Layer 3 of a small transformer language model trained on English Wikipedia (15 layers, counted from 0, width 128).
A neuron's activation on a vector x is SiLU(gate . x) times (in . x), where the dot is the dot product.
The model reads these tokens: "contr" "act" ". " "His " "contract " "with " "the " "team " "exp" "ired " "on " "30 " "June " "201" "3 " "and " "he " "became "

The vector x that enters this layer's MLP at each token. A number n stands for (n - 500) times 0.0039.
0 "contr": 551,517,604,401,461,575,455,590,459,429,561,435,566,459,440,536,588,504,577,486,318,392,381,449,584,649,443,538,489,543,543,426,596,492,642,447,519,567,432,410,532,500,434,429,531,499,671,556,609,503,454,362,625,592,619,545,509,483,462,588,580,440,523,511,530,490,364,529,499,332,540,510,514,488,622,528,571,485,534,493,495,424,509,534,596,541,395,337,442,478,485,477,612,378,608,551,477,485,555,487,490,434,355,520,459,498,557,534,434,545,703,487,619,623,499,459,636,513,535,519,502,427,421,412,484,475,454,566
1 "act": 454,582,597,520,554,522,505,470,464,544,485,385,581,493,462,535,525,452,413,530,358,440,519,416,659,556,459,511,519,611,501,497,436,460,530,357,527,680,449,564,499,473,606,408,556,492,633,567,508,482,379,434,436,556,523,484,421,456,528,541,583,552,532,405,467,509,352,599,584,363,460,591,471,688,591,608,463,552,582,504,473,460,396,423,628,680,510,328,525,550,478,517,554,511,482,726,482,409,613,473,525,435,376,514,439,435,486,465,434,464,643,395,602,474,486,435,413,426,484,456,495,417,468,389,531,408,437,496
2 ". ": 472,467,403,499,433,508,543,475,333,591,449,558,471,455,498,478,525,602,428,561,513,456,546,439,521,467,429,412,508,542,513,570,629,543,409,505,447,444,510,400,531,481,522,505,549,440,606,720,532,511,545,520,387,478,539,668,490,524,451,496,574,544,553,489,467,551,530,551,491,566,533,394,432,603,548,628,472,454,410,506,535,481,373,469,504,592,427,401,447,583,540,471,572,501,565,510,473,505,610,438,456,634,580,476,465,541,503,603,515,582,23,444,529,447,510,446,374,613,511,522,474,517,541,491,438,553,523,466
3 "His ": 553,443,548,458,457,511,588,458,344,413,420,497,535,565,440,533,654,492,517,472,388,459,507,558,445,447,524,504,495,540,446,501,462,377,396,581,622,407,533,434,563,564,555,444,421,503,534,631,451,430,632,453,528,484,577,489,524,411,457,525,664,535,570,512,452,507,423,500,519,477,668,460,625,553,589,549,500,509,416,500,471,457,452,559,588,559,521,420,451,509,542,633,482,547,442,612,397,571,589,618,518,582,620,457,396,387,562,275,473,583,271,469,532,446,568,327,560,637,435,451,456,472,403,463,395,588,542,561
4 "contract ": 581,498,598,515,493,498,558,596,561,612,500,478,427,463,573,537,494,503,628,476,412,504,498,515,600,537,490,565,550,629,582,529,496,485,459,463,575,457,517,351,497,421,598,518,577,521,485,694,638,462,505,450,575,505,442,518,420,505,480,580,654,423,508,503,461,430,450,483,563,549,421,541,485,566,618,544,448,604,644,508,534,428,383,464,538,520,429,342,499,525,383,452,530,750,541,606,436,523,598,464,506,560,466,610,499,600,428,354,285,530,291,469,451,585,590,368,477,530,434,439,520,591,631,478,455,537,502,479
5 "with ": 553,521,493,448,500,650,555,581,458,595,476,545,561,609,514,529,617,522,525,515,507,393,545,532,460,569,413,445,464,544,512,517,450,566,476,467,560,432,525,490,387,536,537,377,419,533,579,646,452,464,540,561,392,510,533,452,592,476,452,581,602,533,633,448,495,463,558,528,431,485,495,629,455,618,475,522,465,508,316,561,499,461,514,619,625,584,419,460,481,476,496,539,410,595,613,645,526,513,610,502,472,684,514,553,536,468,446,482,558,565,70,442,592,472,602,601,437,510,547,510,486,409,377,484,424,554,457,575
6 "the ": 549,390,408,420,435,571,451,478,501,590,517,495,480,505,502,500,592,582,463,493,568,464,510,440,514,485,407,488,503,533,480,494,400,480,430,450,509,416,511,468,508,479,584,453,518,593,680,775,438,533,504,556,429,537,642,481,502,467,424,522,540,446,480,515,525,468,455,559,507,459,555,599,562,541,541,476,556,570,494,463,486,480,454,507,664,622,536,483,538,449,514,569,557,450,443,549,453,504,520,546,384,566,637,565,499,438,493,455,535,555,48,477,532,497,574,493,513,518,487,502,607,561,522,445,340,539,531,522
7 "team ": 599,461,546,551,517,684,583,570,553,547,422,527,522,544,489,524,549,478,518,441,429,647,475,513,578,520,399,572,404,540,407,499,469,547,472,475,471,448,510,364,429,370,593,610,515,519,464,632,595,390,617,423,548,409,431,488,521,509,441,484,412,346,555,547,363,503,533,538,494,486,457,586,575,556,574,595,523,595,518,546,544,441,410,653,509,479,456,466,530,500,450,580,603,602,516,539,517,555,524,486,569,629,483,506,528,537,493,486,487,544,154,483,542,511,480,460,613,472,334,490,544,441,547,439,478,511,514,489
8 "exp": 583,412,601,516,455,665,562,466,389,513,507,425,460,445,421,467,785,482,555,525,452,362,453,426,741,576,452,509,519,607,634,534,556,461,538,552,571,508,407,340,471,544,542,544,489,498,565,548,624,554,511,473,537,561,460,558,521,567,478,548,485,482,661,471,420,428,336,559,496,504,493,496,474,447,539,491,432,591,517,470,566,523,446,522,387,571,479,390,445,419,614,410,569,493,558,446,587,695,608,414,622,400,558,523,487,514,581,537,494,486,530,521,451,501,515,561,533,521,370,435,520,544,464,512,507,436,463,488
9 "ired ": 507,434,507,539,483,576,413,593,544,519,643,386,598,585,421,541,601,424,542,521,489,494,530,444,470,599,468,504,504,511,538,427,457,587,539,436,523,419,419,518,505,414,592,559,577,517,518,662,571,505,520,563,570,543,445,625,541,436,478,567,534,581,596,560,509,507,455,440,503,601,485,580,550,647,650,567,349,489,412,549,498,487,340,590,501,514,445,352,541,538,385,313,478,582,536,575,409,476,563,421,438,574,544,492,478,475,444,390,456,568,205,521,500,486,606,398,645,530,450,543,513,454,558,452,399,534,529,618
10 "on ": 567,384,443,560,488,616,650,572,398,586,547,498,501,555,477,642,626,557,543,489,509,552,501,512,528,511,504,518,527,606,518,496,606,627,453,402,564,395,508,304,487,520,498,333,483,537,488,742,468,512,444,575,552,529,543,601,543,526,546,505,622,487,652,577,438,511,667,578,480,633,484,605,513,576,539,658,545,536,438,497,487,503,493,592,555,564,463,501,470,520,536,526,510,563,583,518,599,572,589,567,383,579,502,529,552,480,425,488,502,535,216,498,576,610,662,392,554,486,537,515,503,458,579,436,390,508,527,638
11 "30 ": 507,439,467,522,457,579,412,567,429,554,526,582,523,474,445,644,542,462,459,531,511,599,542,567,563,552,449,509,468,400,652,444,411,501,424,434,466,346,403,408,527,446,586,454,634,568,521,740,461,492,522,367,471,476,462,522,483,493,527,522,541,394,504,513,592,356,525,507,376,478,516,606,465,546,384,525,493,517,442,437,464,521,418,510,574,648,445,385,598,365,491,402,546,646,501,648,626,537,601,552,524,508,494,564,414,525,488,517,485,563,259,410,566,489,537,466,495,451,483,478,462,433,523,431,466,536,520,515
12 "June ": 507,516,443,672,472,539,650,628,395,620,621,504,498,486,401,526,617,641,596,481,433,530,566,480,562,531,351,599,546,561,528,479,374,437,429,563,490,429,473,432,393,494,531,449,520,500,558,764,474,536,678,413,467,591,350,515,471,647,430,461,520,525,395,563,420,395,588,464,479,481,479,557,584,520,500,553,468,541,485,446,442,461,378,525,473,548,458,394,547,476,485,495,502,512,465,350,508,496,564,508,423,528,484,508,468,506,483,550,559,608,461,283,601,443,461,620,525,654,447,522,464,359,476,371,429,453,465,516
13 "201": 517,626,479,535,458,645,444,506,534,596,604,521,589,393,521,554,506,549,529,443,542,408,543,524,705,542,292,488,541,514,447,521,498,491,469,566,487,493,515,430,307,490,476,384,461,545,524,687,477,442,624,452,474,495,586,388,554,542,433,543,578,544,419,459,514,489,456,427,389,498,542,570,439,577,499,587,489,463,413,477,459,522,318,454,459,530,519,319,529,468,574,526,500,512,480,291,473,517,634,423,482,698,620,552,405,554,478,401,505,575,577,450,593,574,509,411,541,530,423,458,587,457,570,448,508,412,507,564
14 "3 ": 508,459,551,478,489,540,452,534,307,563,515,543,493,433,509,611,517,486,450,455,424,494,509,490,549,481,479,524,448,466,543,461,534,529,457,461,454,377,439,457,496,428,560,419,621,566,538,704,444,456,658,405,454,597,320,452,497,471,464,504,435,454,528,584,454,498,409,486,433,390,537,650,453,535,433,559,442,490,511,532,434,459,336,564,463,599,451,388,580,399,365,445,525,643,649,603,624,579,598,551,432,539,517,583,482,517,491,554,467,527,164,413,540,402,467,386,394,545,483,468,483,404,569,452,392,514,500,536
15 "and ": 615,501,412,523,503,573,539,419,339,573,572,550,527,697,378,457,489,546,446,507,541,567,492,478,561,577,418,499,552,458,489,530,549,523,436,535,501,474,506,449,401,507,555,564,467,491,619,662,445,555,581,528,423,492,602,574,560,534,484,478,586,474,655,548,631,554,509,481,512,468,449,620,453,510,517,626,442,553,463,539,506,413,397,566,600,562,456,426,474,453,475,483,523,527,544,615,464,522,634,472,399,735,450,467,481,494,393,499,519,563,171,452,536,430,591,505,426,544,432,435,569,437,608,521,377,450,465,517
16 "he ": 536,431,561,462,419,463,642,466,448,389,501,617,501,644,436,567,577,578,563,426,372,550,538,546,531,423,449,595,504,487,435,530,425,439,424,409,511,448,541,432,463,488,616,502,387,534,530,586,461,510,683,462,464,538,497,439,574,523,473,493,571,413,528,438,426,575,449,502,460,540,531,588,569,599,555,671,486,473,507,503,553,439,392,560,589,610,493,440,486,548,495,599,570,542,560,582,477,592,583,564,449,589,503,488,513,427,444,398,480,556,198,476,482,435,702,442,619,635,366,526,501,477,593,485,494,594,514,506
17 "became ": 584,463,491,459,439,551,552,474,593,572,497,470,574,549,543,493,469,512,507,504,462,454,470,537,548,412,417,342,473,532,547,490,492,506,527,459,458,445,391,507,516,525,628,492,506,558,552,624,536,603,559,477,428,470,526,382,551,387,370,507,611,489,512,517,525,464,506,517,526,600,526,539,527,598,609,572,511,517,498,618,472,536,378,548,543,634,424,426,398,506,508,508,516,698,518,482,486,587,584,475,534,723,511,665,498,411,414,386,466,558,211,537,550,508,673,454,558,688,490,504,484,359,516,505,435,545,482,590

Each question shows the input weights of one neuron of the MLP. A number n stands for (n - 500) times 0.002.

n34 gate: 445,534,494,450,517,413,441,477,338,557,437,538,465,577,503,547,489,554,380,384,491,521,586,416,521,456,560,707,474,566,486,390,460,663,462,575,569,435,446,436,422,587,547,300,809,367,506,522,356,500,628,436,378,343,449,617,544,383,488,511,390,417,632,359,582,514,587,385,470,535,384,625,522,538,432,545,486,381,474,445,497,528,536,494,554,525,524,340,395,528,428,292,438,270,318,402,521,648,411,577,484,517,486,415,597,420,587,545,624,554,494,503,412,411,399,480,664,483,549,625,478,296,527,558,318,453,643,413
n34 in: 363,627,551,494,379,497,366,433,447,466,379,429,528,578,520,555,454,657,361,411,436,411,668,552,510,605,372,591,433,470,511,487,419,596,391,575,597,503,530,486,497,497,521,285,799,447,478,452,464,412,497,429,457,401,471,602,603,426,418,538,320,373,631,369,470,544,593,290,511,505,376,619,410,564,452,503,511,579,431,425,497,492,434,534,557,458,510,379,335,489,516,388,618,427,400,427,566,663,486,465,581,436,479,330,616,474,489,591,543,601,460,437,505,453,456,440,625,450,492,690,437,384,495,522,338,497,542,529
Its three highest activations, in order, are on tokens 14 "3 ", 11 "30 ", 12 "June "

n146 gate: 576,584,572,332,554,710,542,454,551,488,445,531,515,431,733,528,539,586,343,395,422,618,530,430,519,546,341,512,652,476,402,468,579,503,543,490,416,494,246,423,524,508,485,427,580,497,546,483,704,681,385,405,513,429,304,460,423,448,318,475,420,575,417,531,440,603,468,658,664,594,469,572,574,506,450,461,567,402,364,685,433,389,487,250,470,497,494,717,544,464,509,355,307,564,696,486,475,419,344,482,329,554,461,526,599,438,518,592,476,375,473,398,722,599,567,545,396,445,412,535,474,362,604,574,576,597,503,621
n146 in: 494,384,545,571,571,579,463,485,473,497,525,599,549,449,575,713,534,443,374,619,435,391,537,497,492,739,494,462,497,520,430,569,620,500,514,564,442,671,526,683,347,487,456,474,607,494,526,701,428,686,564,603,503,476,416,482,439,362,429,312,410,526,382,341,404,402,550,529,567,370,442,617,436,351,416,463,462,250,585,669,443,583,494,533,403,535,412,571,467,599,626,366,323,505,623,394,588,614,382,397,548,644,379,599,514,374,506,598,375,445,449,472,648,429,636,600,434,506,540,423,483,404,568,512,581,391,564,607
Which token does this neuron like most? 14 "3 "

n46 gate: 387,495,446,403,517,495,468,573,463,568,502,528,430,544,625,545,292,542,465,398,422,374,389,388,527,540,510,524,637,384,510,462,578,547,396,424,526,517,515,635,495,523,588,708,604,524,502,443,388,590,404,475,479,475,476,340,543,554,370,420,573,599,418,558,481,574,623,432,548,400,425,591,486,497,591,541,468,500,550,482,498,421,495,549,500,534,569,456,500,363,572,450,510,431,420,543,438,601,331,596,555,612,575,400,409,551,534,662,537,550,454,431,502,477,375,480,509,510,676,542,505,408,413,560,527,319,323,367
n46 in: 603,567,526,507,426,483,571,399,480,505,618,561,527,471,365,289,467,495,577,530,581,511,589,580,459,517,492,550,357,512,502,549,538,440,498,589,442,593,452,424,449,378,505,331,526,565,551,500,604,558,509,424,457,619,498,572,431,572,597,565,414,399,524,505,422,444,433,696,486,545,522,579,451,601,383,457,500,405,633,527,512,540,441,558,644,477,502,685,492,607,401,491,439,405,538,531,651,435,553,440,460,462,573,444,651,453,512,493,398,457,511,514,557,599,556,606,562,529,375,592,386,603,637,602,459,622,611,585
Which token does this neuron like most? 3 "His "

n160 gate: 485,364,435,491,524,465,630,607,545,471,690,424,473,562,511,619,684,374,557,633,356,389,431,340,611,512,582,449,574,593,571,537,575,620,394,554,581,536,623,606,648,500,425,605,568,509,421,507,422,461,412,414,575,721,336,539,378,518,543,772,284,459,556,589,450,698,589,393,468,695,554,590,439,491,610,512,419,550,415,342,458,491,452,400,670,472,666,453,619,390,491,417,626,440,394,616,394,345,597,503,544,524,597,422,512,472,423,456,595,269,518,436,527,500,440,461,563,521,464,394,503,431,557,558,687,567,405,362
n160 in: 620,265,393,562,515,474,631,546,478,506,604,444,543,518,470,650,682,563,482,581,392,394,299,315,603,586,519,509,580,557,544,520,408,503,371,430,581,643,656,671,561,528,408,627,465,471,427,539,452,467,368,461,519,677,282,511,365,536,556,778,369,404,521,673,423,657,532,555,369,750,643,536,468,503,572,435,470,487,534,494,569,462,471,422,593,456,623,506,711,324,494,394,527,500,437,628,449,416,458,566,600,503,651,480,443,511,450,494,574,436,583,529,506,503,445,331,592,582,455,454,549,469,554,591,709,468,472,376
Its three highest activations, in order, are on tokens 9 "ired ", 8 "exp", 1 "act"

n2 gate: 387,457,681,375,618,511,495,444,506,448,502,494,482,427,587,467,346,445,509,531,521,392,450,482,510,563,423,509,533,475,430,337,447,583,572,432,427,346,448,512,558,418,498,596,534,442,408,538,663,516,478,489,448,449,601,502,502,738,524,517,423,656,428,427,640,454,574,517,593,442,546,516,578,521,498,588,500,571,463,481,342,610,548,438,536,506,485,460,536,398,617,461,412,511,419,483,466,557,512,384,585,487,367,546,536,438,561,516,482,434,486,507,459,525,456,427,583,695,395,445,485,545,511,437,442,522,579,375
n2 in: 608,423,452,566,414,585,566,514,562,534,650,558,484,553,538,486,641,589,456,560,391,603,518,507,472,412,414,466,498,467,629,547,531,399,375,570,455,535,511,520,511,592,468,327,356,463,540,391,331,489,448,442,539,622,380,547,514,338,424,510,608,447,476,480,384,458,504,425,472,594,554,369,452,534,455,533,381,465,511,509,587,367,472,539,432,534,490,567,542,647,404,453,531,511,423,443,492,498,471,637,525,592,509,462,562,631,579,496,410,490,531,431,584,472,417,562,498,423,569,597,500,521,500,558,572,528,493,524
Which token does this neuron like most? 15 "and "

n106 gate: 460,392,471,381,760,619,313,376,479,659,438,620,500,433,631,435,405,423,439,716,497,497,615,355,569,523,221,558,385,279,443,389,554,482,463,497,463,538,455,526,690,550,436,282,513,587,448,416,503,516,403,565,487,560,418,590,562,487,493,426,578,547,604,388,554,272,489,547,450,424,523,625,563,474,674,591,691,523,703,370,555,534,517,584,440,450,598,547,349,459,532,518,500,478,534,417,503,615,455,458,375,258,352,469,475,476,329,412,681,643,521,454,287,485,322,628,494,484,689,405,460,613,281,558,439,550,395,353
n106 in: 579,559,506,646,260,435,603,651,441,464,497,503,382,441,449,577,556,659,491,242,568,463,572,605,457,494,764,563,645,714,565,603,564,464,530,507,391,600,563,519,338,410,518,557,664,359,548,641,440,494,558,576,493,427,628,409,535,412,454,538,430,497,262,442,565,570,525,462,317,488,357,569,454,468,329,308,287,421,301,487,434,421,433,533,638,484,579,676,566,506,412,654,435,476,513,622,456,434,573,585,550,658,729,600,478,479,618,580,329,271,411,512,544,592,624,519,443,494,421,623,585,459,653,532,513,414,577,605
Which token does this neuron like most? 6 "the "

n306 gate: 659,428,486,537,459,606,404,474,445,564,465,537,472,541,682,554,414,468,442,366,440,490,486,483,487,392,453,619,549,545,536,519,490,452,551,306,696,406,397,458,587,505,548,634,459,532,461,341,500,531,386,660,579,430,495,415,517,620,405,407,460,475,470,652,536,483,383,418,594,445,785,450,530,565,459,656,624,642,571,395,332,543,397,459,420,423,503,619,372,467,483,564,577,578,488,461,372,525,522,408,482,415,409,406,472,448,409,552,528,484,562,767,594,691,576,489,609,511,453,431,487,575,389,466,745,418,400,435
n306 in: 592,509,386,627,497,531,597,506,371,714,619,511,401,300,570,444,457,506,437,500,459,309,494,401,516,401,615,771,630,491,401,411,540,316,624,494,638,363,353,392,514,620,492,477,528,500,668,377,436,477,506,519,506,428,620,508,400,480,473,508,392,503,500,591,568,540,606,439,550,530,622,506,680,655,444,574,503,590,638,436,396,558,457,536,486,433,559,545,428,591,572,506,571,646,380,476,648,572,564,428,655,602,358,500,563,594,438,525,523,442,455,683,588,663,564,491,423,544,463,418,542,385,393,515,718,469,500,401
Its three highest activations, in order, are on tokens 9 "ired ", 8 "exp", 5 "with "

n110 gate: 562,395,358,572,497,686,569,397,409,626,568,566,477,492,487,506,408,418,589,454,483,487,520,537,503,454,415,601,669,405,698,457,560,460,441,382,573,450,438,651,489,508,462,449,547,492,540,531,441,449,557,508,518,471,473,559,229,447,465,414,625,617,448,431,517,303,451,554,446,495,608,422,492,403,474,522,579,407,551,472,320,348,542,518,531,459,593,721,424,567,629,519,329,605,342,692,620,547,500,461,539,572,574,357,481,513,660,621,436,434,448,449,242,500,520,419,610,716,598,594,597,479,575,443,542,489,572,366
n110 in: 536,331,505,544,516,448,460,587,468,640,554,585,605,550,531,533,521,348,513,567,434,532,369,484,295,617,646,411,547,604,450,554,644,429,518,717,492,529,505,622,591,456,487,446,558,352,266,634,420,468,596,542,586,415,543,474,677,567,409,502,419,588,602,412,371,430,474,542,435,465,519,660,497,508,426,453,441,519,407,410,564,616,404,433,545,436,577,478,615,476,409,408,398,390,578,540,537,471,664,473,453,589,484,351,452,425,642,474,484,635,466,461,521,437,489,599,413,603,489,543,577,671,485,332,554,688,470,474
On which token does it fire most, and how strongly? 3 "His ", at about 0.37

n313 gate: 491,506,609,538,422,637,368,571,503,605,450,540,451,364,406,596,473,522,464,494,562,572,424,730,486,571,557,543,478,388,608,339,489,532,541,542,503,273,509,608,432,385,442,335,551,497,574,447,411,365,571,401,681,565,608,593,506,567,588,430,346,472,321,659,524,576,590,475,447,655,423,470,432,410,562,449,555,636,413,342,460,515,426,576,397,594,630,421,646,563,552,547,554,550,408,438,554,658,512,518,599,590,635,456,588,412,668,410,274,463,441,406,602,267,604,591,322,534,354,616,288,477,321,670,580,571,438,399
n313 in: 307,462,557,510,679,522,650,574,580,476,610,640,462,487,555,371,597,443,509,463,399,517,541,538,686,452,613,476,617,671,590,317,429,675,418,540,537,620,623,558,601,421,363,430,534,457,532,535,401,606,460,588,450,630,528,328,578,335,546,494,535,506,373,630,537,592,492,265,644,593,340,491,413,442,474,447,241,401,306,555,446,341,510,543,503,484,547,418,391,679,535,403,699,312,636,506,467,453,570,374,356,522,447,415,569,408,513,519,563,337,441,359,456,555,257,284,552,590,402,485,506,479,358,314,449,553,403,413
Which token does this neuron like most? 12 "June "

n140 gate: 520,464,562,482,429,444,462,537,620,697,497,581,400,562,625,405,497,437,303,662,583,620,697,316,368,555,396,397,454,419,562,520,439,506,600,446,483,604,629,470,483,450,606,470,506,558,509,647,461,482,421,325,419,352,418,657,396,485,339,572,360,552,676,469,400,476,699,604,601,404,670,593,538,491,420,632,337,559,408,731,506,439,532,544,568,490,445,662,522,375,545,426,444,589,644,669,587,536,524,563,431,556,692,382,470,416,524,394,571,440,638,451,453,404,455,479,592,479,425,446,393,414,608,379,539,585,583,403
n140 in: 572,607,588,468,508,497,511,517,436,748,602,407,465,531,660,384,508,581,460,566,547,544,503,480,654,538,509,527,567,455,508,618,542,519,628,482,530,548,497,460,494,471,765,494,539,547,310,450,460,471,483,540,429,394,646,575,657,360,465,503,486,549,556,409,371,237,522,466,486,505,555,551,511,477,560,382,402,515,491,541,574,621,500,473,432,534,600,512,685,655,537,372,690,541,533,766,561,310,520,514,402,517,408,399,565,497,638,573,528,551,568,519,432,396,529,657,388,627,369,628,627,555,584,506,667,372,520,478
Its three highest activations, in order, are on tokens 1 "act", 0 "contr", 15 "and "

n76 gate: 435,430,521,554,577,483,444,690,536,651,303,441,279,416,615,446,521,700,367,571,518,672,328,656,465,586,264,624,518,286,434,473,627,667,628,611,602,552,237,832,538,646,483,454,434,346,305,423,624,400,503,656,581,651,497,602,529,595,435,542,457,474,576,601,531,493,651,574,384,463,443,514,297,414,322,455,230,445,324,296,359,551,466,562,367,436,643,453,574,465,415,561,483,699,390,526,385,409,585,486,588,472,500,416,552,328,559,683,385,579,471,500,702,417,606,655,385,718,482,567,575,516,420,486,479,476,446,335
n76 in: 446,522,717,481,617,464,559,458,503,461,721,597,616,607,403,572,401,477,666,464,473,362,393,279,500,267,679,355,303,552,540,475,373,408,560,578,532,710,600,410,367,486,525,504,464,572,474,427,351,609,410,140,562,462,661,351,402,730,665,500,560,601,518,561,431,403,348,534,604,325,747,474,703,470,551,409,616,754,742,556,638,568,618,283,456,506,521,316,678,595,715,415,609,358,512,418,739,330,537,433,582,573,387,735,680,528,412,402,544,512,415,575,555,561,451,474,599,605,441,694,418,493,408,417,575,421,337,623
Which token does this neuron like most? 10 "on "

n260 gate: 450,340,511,719,612,597,478,590,574,470,391,567,494,492,415,477,624,390,364,648,581,593,443,655,439,422,319,543,456,460,453,456,482,592,402,476,377,404,497,454,415,505,467,528,494,539,420,680,605,592,555,529,589,384,452,599,404,509,415,445,428,552,453,538,422,437,527,391,415,395,466,630,328,393,495,522,303,432,665,555,454,313,659,373,528,458,466,494,536,418,440,462,531,734,435,487,450,542,460,458,524,572,651,664,627,388,539,494,219,456,492,686,469,430,466,312,424,647,369,573,511,474,470,517,491,494,590,497
n260 in: 330,298,392,672,651,506,460,579,361,404,375,538,669,569,484,559,531,379,494,678,556,463,365,718,544,547,485,563,468,362,497,500,468,541,508,378,348,503,572,468,461,471,500,451,463,483,491,629,468,651,371,503,605,417,332,623,383,483,479,420,436,589,458,618,387,445,603,410,480,372,404,511,365,336,458,537,471,455,694,556,436,266,570,386,506,416,631,616,521,374,376,442,590,654,518,449,422,443,500,437,457,647,684,564,506,441,480,424,443,523,442,567,460,374,427,388,387,632,350,431,433,449,445,538,538,503,556,486
Which token does this neuron like most? 14 "3 "

n307 gate: 444,520,493,332,476,520,718,507,532,402,657,474,531,409,435,524,423,654,510,392,472,454,707,503,568,552,678,461,347,486,440,539,636,497,490,543,408,625,361,469,553,481,405,483,166,675,589,347,562,507,653,613,536,478,488,577,625,316,451,550,317,559,460,287,460,633,476,428,342,551,462,476,493,573,462,376,569,486,604,472,384,174,547,681,351,236,270,475,607,439,572,633,500,555,525,509,605,534,517,272,453,507,487,549,659,500,409,269,725,508,551,395,591,534,596,599,428,355,575,432,408,522,597,410,490,215,448,360
n307 in: 368,584,487,293,416,430,596,523,464,519,632,430,569,445,471,401,516,616,477,450,503,491,497,484,729,612,609,463,330,442,487,472,503,441,540,493,466,655,419,507,481,572,506,454,312,371,634,322,464,605,687,623,469,364,414,460,447,301,416,723,411,346,497,617,420,526,381,354,421,580,530,377,525,513,518,213,480,436,573,517,366,270,476,639,419,321,428,578,578,458,676,481,557,450,439,584,579,484,412,383,434,490,513,581,590,497,420,302,629,747,594,531,593,616,549,507,581,345,484,314,371,606,599,302,503,234,547,389
Its two highest activations, in order, are on tokens 2 ". ", 11 "30 "

n204 gate: 396,380,642,298,566,489,448,632,410,476,607,630,422,547,600,387,475,442,315,535,576,555,525,478,345,573,604,376,537,552,323,500,562,453,590,427,460,547,376,497,462,620,630,434,467,599,472,491,481,452,602,556,370,518,502,457,396,464,503,528,584,296,365,426,492,309,401,578,554,552,475,555,468,458,371,495,422,382,613,396,616,626,424,598,670,440,528,357,387,484,389,368,440,370,361,477,585,461,391,558,536,503,451,590,569,471,369,484,374,413,455,444,489,422,575,470,468,615,467,587,644,392,616,567,433,433,669,546
n204 in: 454,340,626,361,610,526,677,694,424,389,419,562,473,482,557,441,558,417,484,602,335,589,424,572,495,468,522,503,543,558,360,531,463,505,528,600,485,450,484,612,579,602,467,654,435,562,564,717,415,350,590,554,379,557,507,491,368,608,590,573,578,399,412,389,638,489,599,473,428,512,356,442,552,575,434,505,401,234,411,546,519,607,427,577,497,423,373,544,688,571,447,460,464,475,536,314,465,597,335,479,532,622,503,411,377,460,521,479,594,503,528,584,442,510,492,365,444,548,529,581,495,554,606,540,540,464,484,508
On which token does it fire most, and how strongly? 16 "he ", at about 0.23

n13 gate: 480,496,401,416,572,575,462,406,616,658,526,371,370,419,475,576,525,531,428,474,502,518,450,484,408,532,362,517,563,565,464,548,483,481,455,424,631,466,584,450,557,561,561,543,560,636,525,450,505,445,427,534,552,456,528,573,539,477,472,381,564,459,453,549,522,520,530,390,629,459,546,430,496,352,434,427,625,620,532,339,423,692,500,432,446,516,479,432,540,531,607,599,593,589,424,477,462,545,441,520,596,416,433,602,610,453,484,584,681,495,564,476,442,407,338,441,403,518,523,511,380,464,504,500,489,438,505,518
n13 in: 476,442,563,598,517,387,534,572,454,421,571,486,510,434,549,435,536,515,427,585,548,531,595,498,639,485,582,374,375,341,519,382,530,500,430,539,498,378,478,622,417,489,434,505,377,379,505,495,426,527,479,446,577,550,426,526,517,554,490,604,580,478,512,460,360,326,414,446,422,523,490,407,620,478,531,406,426,416,478,644,684,211,552,592,410,468,545,528,482,473,500,542,433,512,623,532,470,422,453,559,350,546,592,408,376,541,570,418,488,495,505,519,582,567,641,453,387,420,377,467,635,566,444,378,601,560,492,428
Which token does this neuron like most? 17 "became "

n246 gate: 594,551,469,662,613,354,359,349,620,393,585,366,569,665,526,710,540,458,357,649,497,427,389,584,332,491,545,579,532,526,421,318,325,568,412,639,351,580,406,541,475,408,566,414,452,567,497,606,612,601,494,582,595,489,394,553,337,603,506,516,561,609,368,465,382,563,580,542,506,508,497,668,525,462,374,579,408,521,672,448,328,478,418,396,585,421,439,476,467,497,423,615,643,423,500,553,556,594,500,354,511,677,500,412,602,487,571,551,540,391,394,472,613,503,549,374,464,401,549,364,492,383,587,430,390,492,421,486
n246 in: 413,411,641,524,500,605,643,524,297,608,539,481,485,520,400,482,566,457,494,682,539,516,535,465,610,465,713,447,589,552,423,371,551,356,367,509,634,563,471,306,497,503,472,465,514,531,591,440,517,435,667,538,382,462,639,454,488,567,437,618,500,672,568,464,477,331,487,582,475,612,356,697,364,441,500,340,415,422,713,527,654,405,632,606,425,480,411,488,503,471,334,533,369,397,445,602,554,321,412,364,487,403,397,603,520,563,537,480,563,390,496,719,589,595,362,398,525,444,538,536,430,637,619,435,374,506,509,486
Which token does this neuron like most? 1 "act"

n27 gate: 638,394,574,500,588,534,659,454,380,551,464,518,505,551,490,538,335,661,537,634,481,563,353,476,548,661,486,439,357,562,426,619,507,623,574,364,368,609,481,408,586,517,428,680,619,469,359,512,468,489,416,495,324,477,429,409,514,564,531,522,337,461,534,486,347,473,453,549,508,563,665,476,503,536,409,489,527,369,596,576,441,451,531,730,385,502,488,411,545,553,548,377,453,425,514,691,543,457,441,653,512,574,495,505,481,520,585,326,503,434,400,492,479,610,500,492,469,565,540,352,554,535,477,359,478,254,582,440
n27 in: 278,424,395,541,414,459,508,519,515,576,525,376,580,524,524,546,680,633,587,421,549,400,476,460,464,492,503,555,505,595,632,462,468,543,434,572,639,419,676,497,380,507,689,518,399,549,532,537,460,516,485,502,530,424,355,380,325,418,353,371,610,416,466,657,492,376,555,486,418,535,596,492,541,366,585,619,556,525,562,422,661,424,556,478,607,477,305,516,561,476,532,553,567,503,365,356,443,508,447,558,551,487,490,591,657,564,529,671,497,565,623,650,479,591,582,624,533,406,518,533,492,429,565,585,500,505,522,572
Which token does this neuron like most? 10 "on "

n262 gate: 357,572,594,634,400,455,537,526,476,624,436,535,336,534,670,609,594,546,595,572,512,573,324,587,445,597,648,412,438,491,321,464,535,538,412,421,428,443,408,696,464,433,622,567,718,534,523,459,552,494,517,235,383,653,497,545,335,512,348,524,383,534,616,355,437,552,576,466,539,658,567,583,463,371,479,579,360,365,474,430,462,274,473,443,334,505,511,401,479,471,569,412,483,420,488,585,532,506,416,480,529,517,565,536,511,492,531,679,440,429,627,464,666,294,459,457,414,559,630,588,539,412,514,591,453,621,447,477
n262 in: 400,462,368,581,422,455,454,583,368,596,466,541,489,441,517,752,417,691,503,463,425,436,573,401,446,541,403,570,442,473,610,634,508,492,508,466,424,532,511,461,640,530,320,495,519,413,407,500,511,550,521,606,648,399,409,617,469,356,520,613,483,411,439,486,497,612,476,360,534,384,429,470,540,542,512,508,667,540,622,395,609,524,244,426,435,315,442,328,497,478,307,391,615,576,565,623,442,600,601,454,492,412,562,443,341,589,487,553,589,430,453,534,627,584,558,516,352,431,462,567,526,442,544,596,612,545,586,476
Which token does this neuron like most? 14 "3 "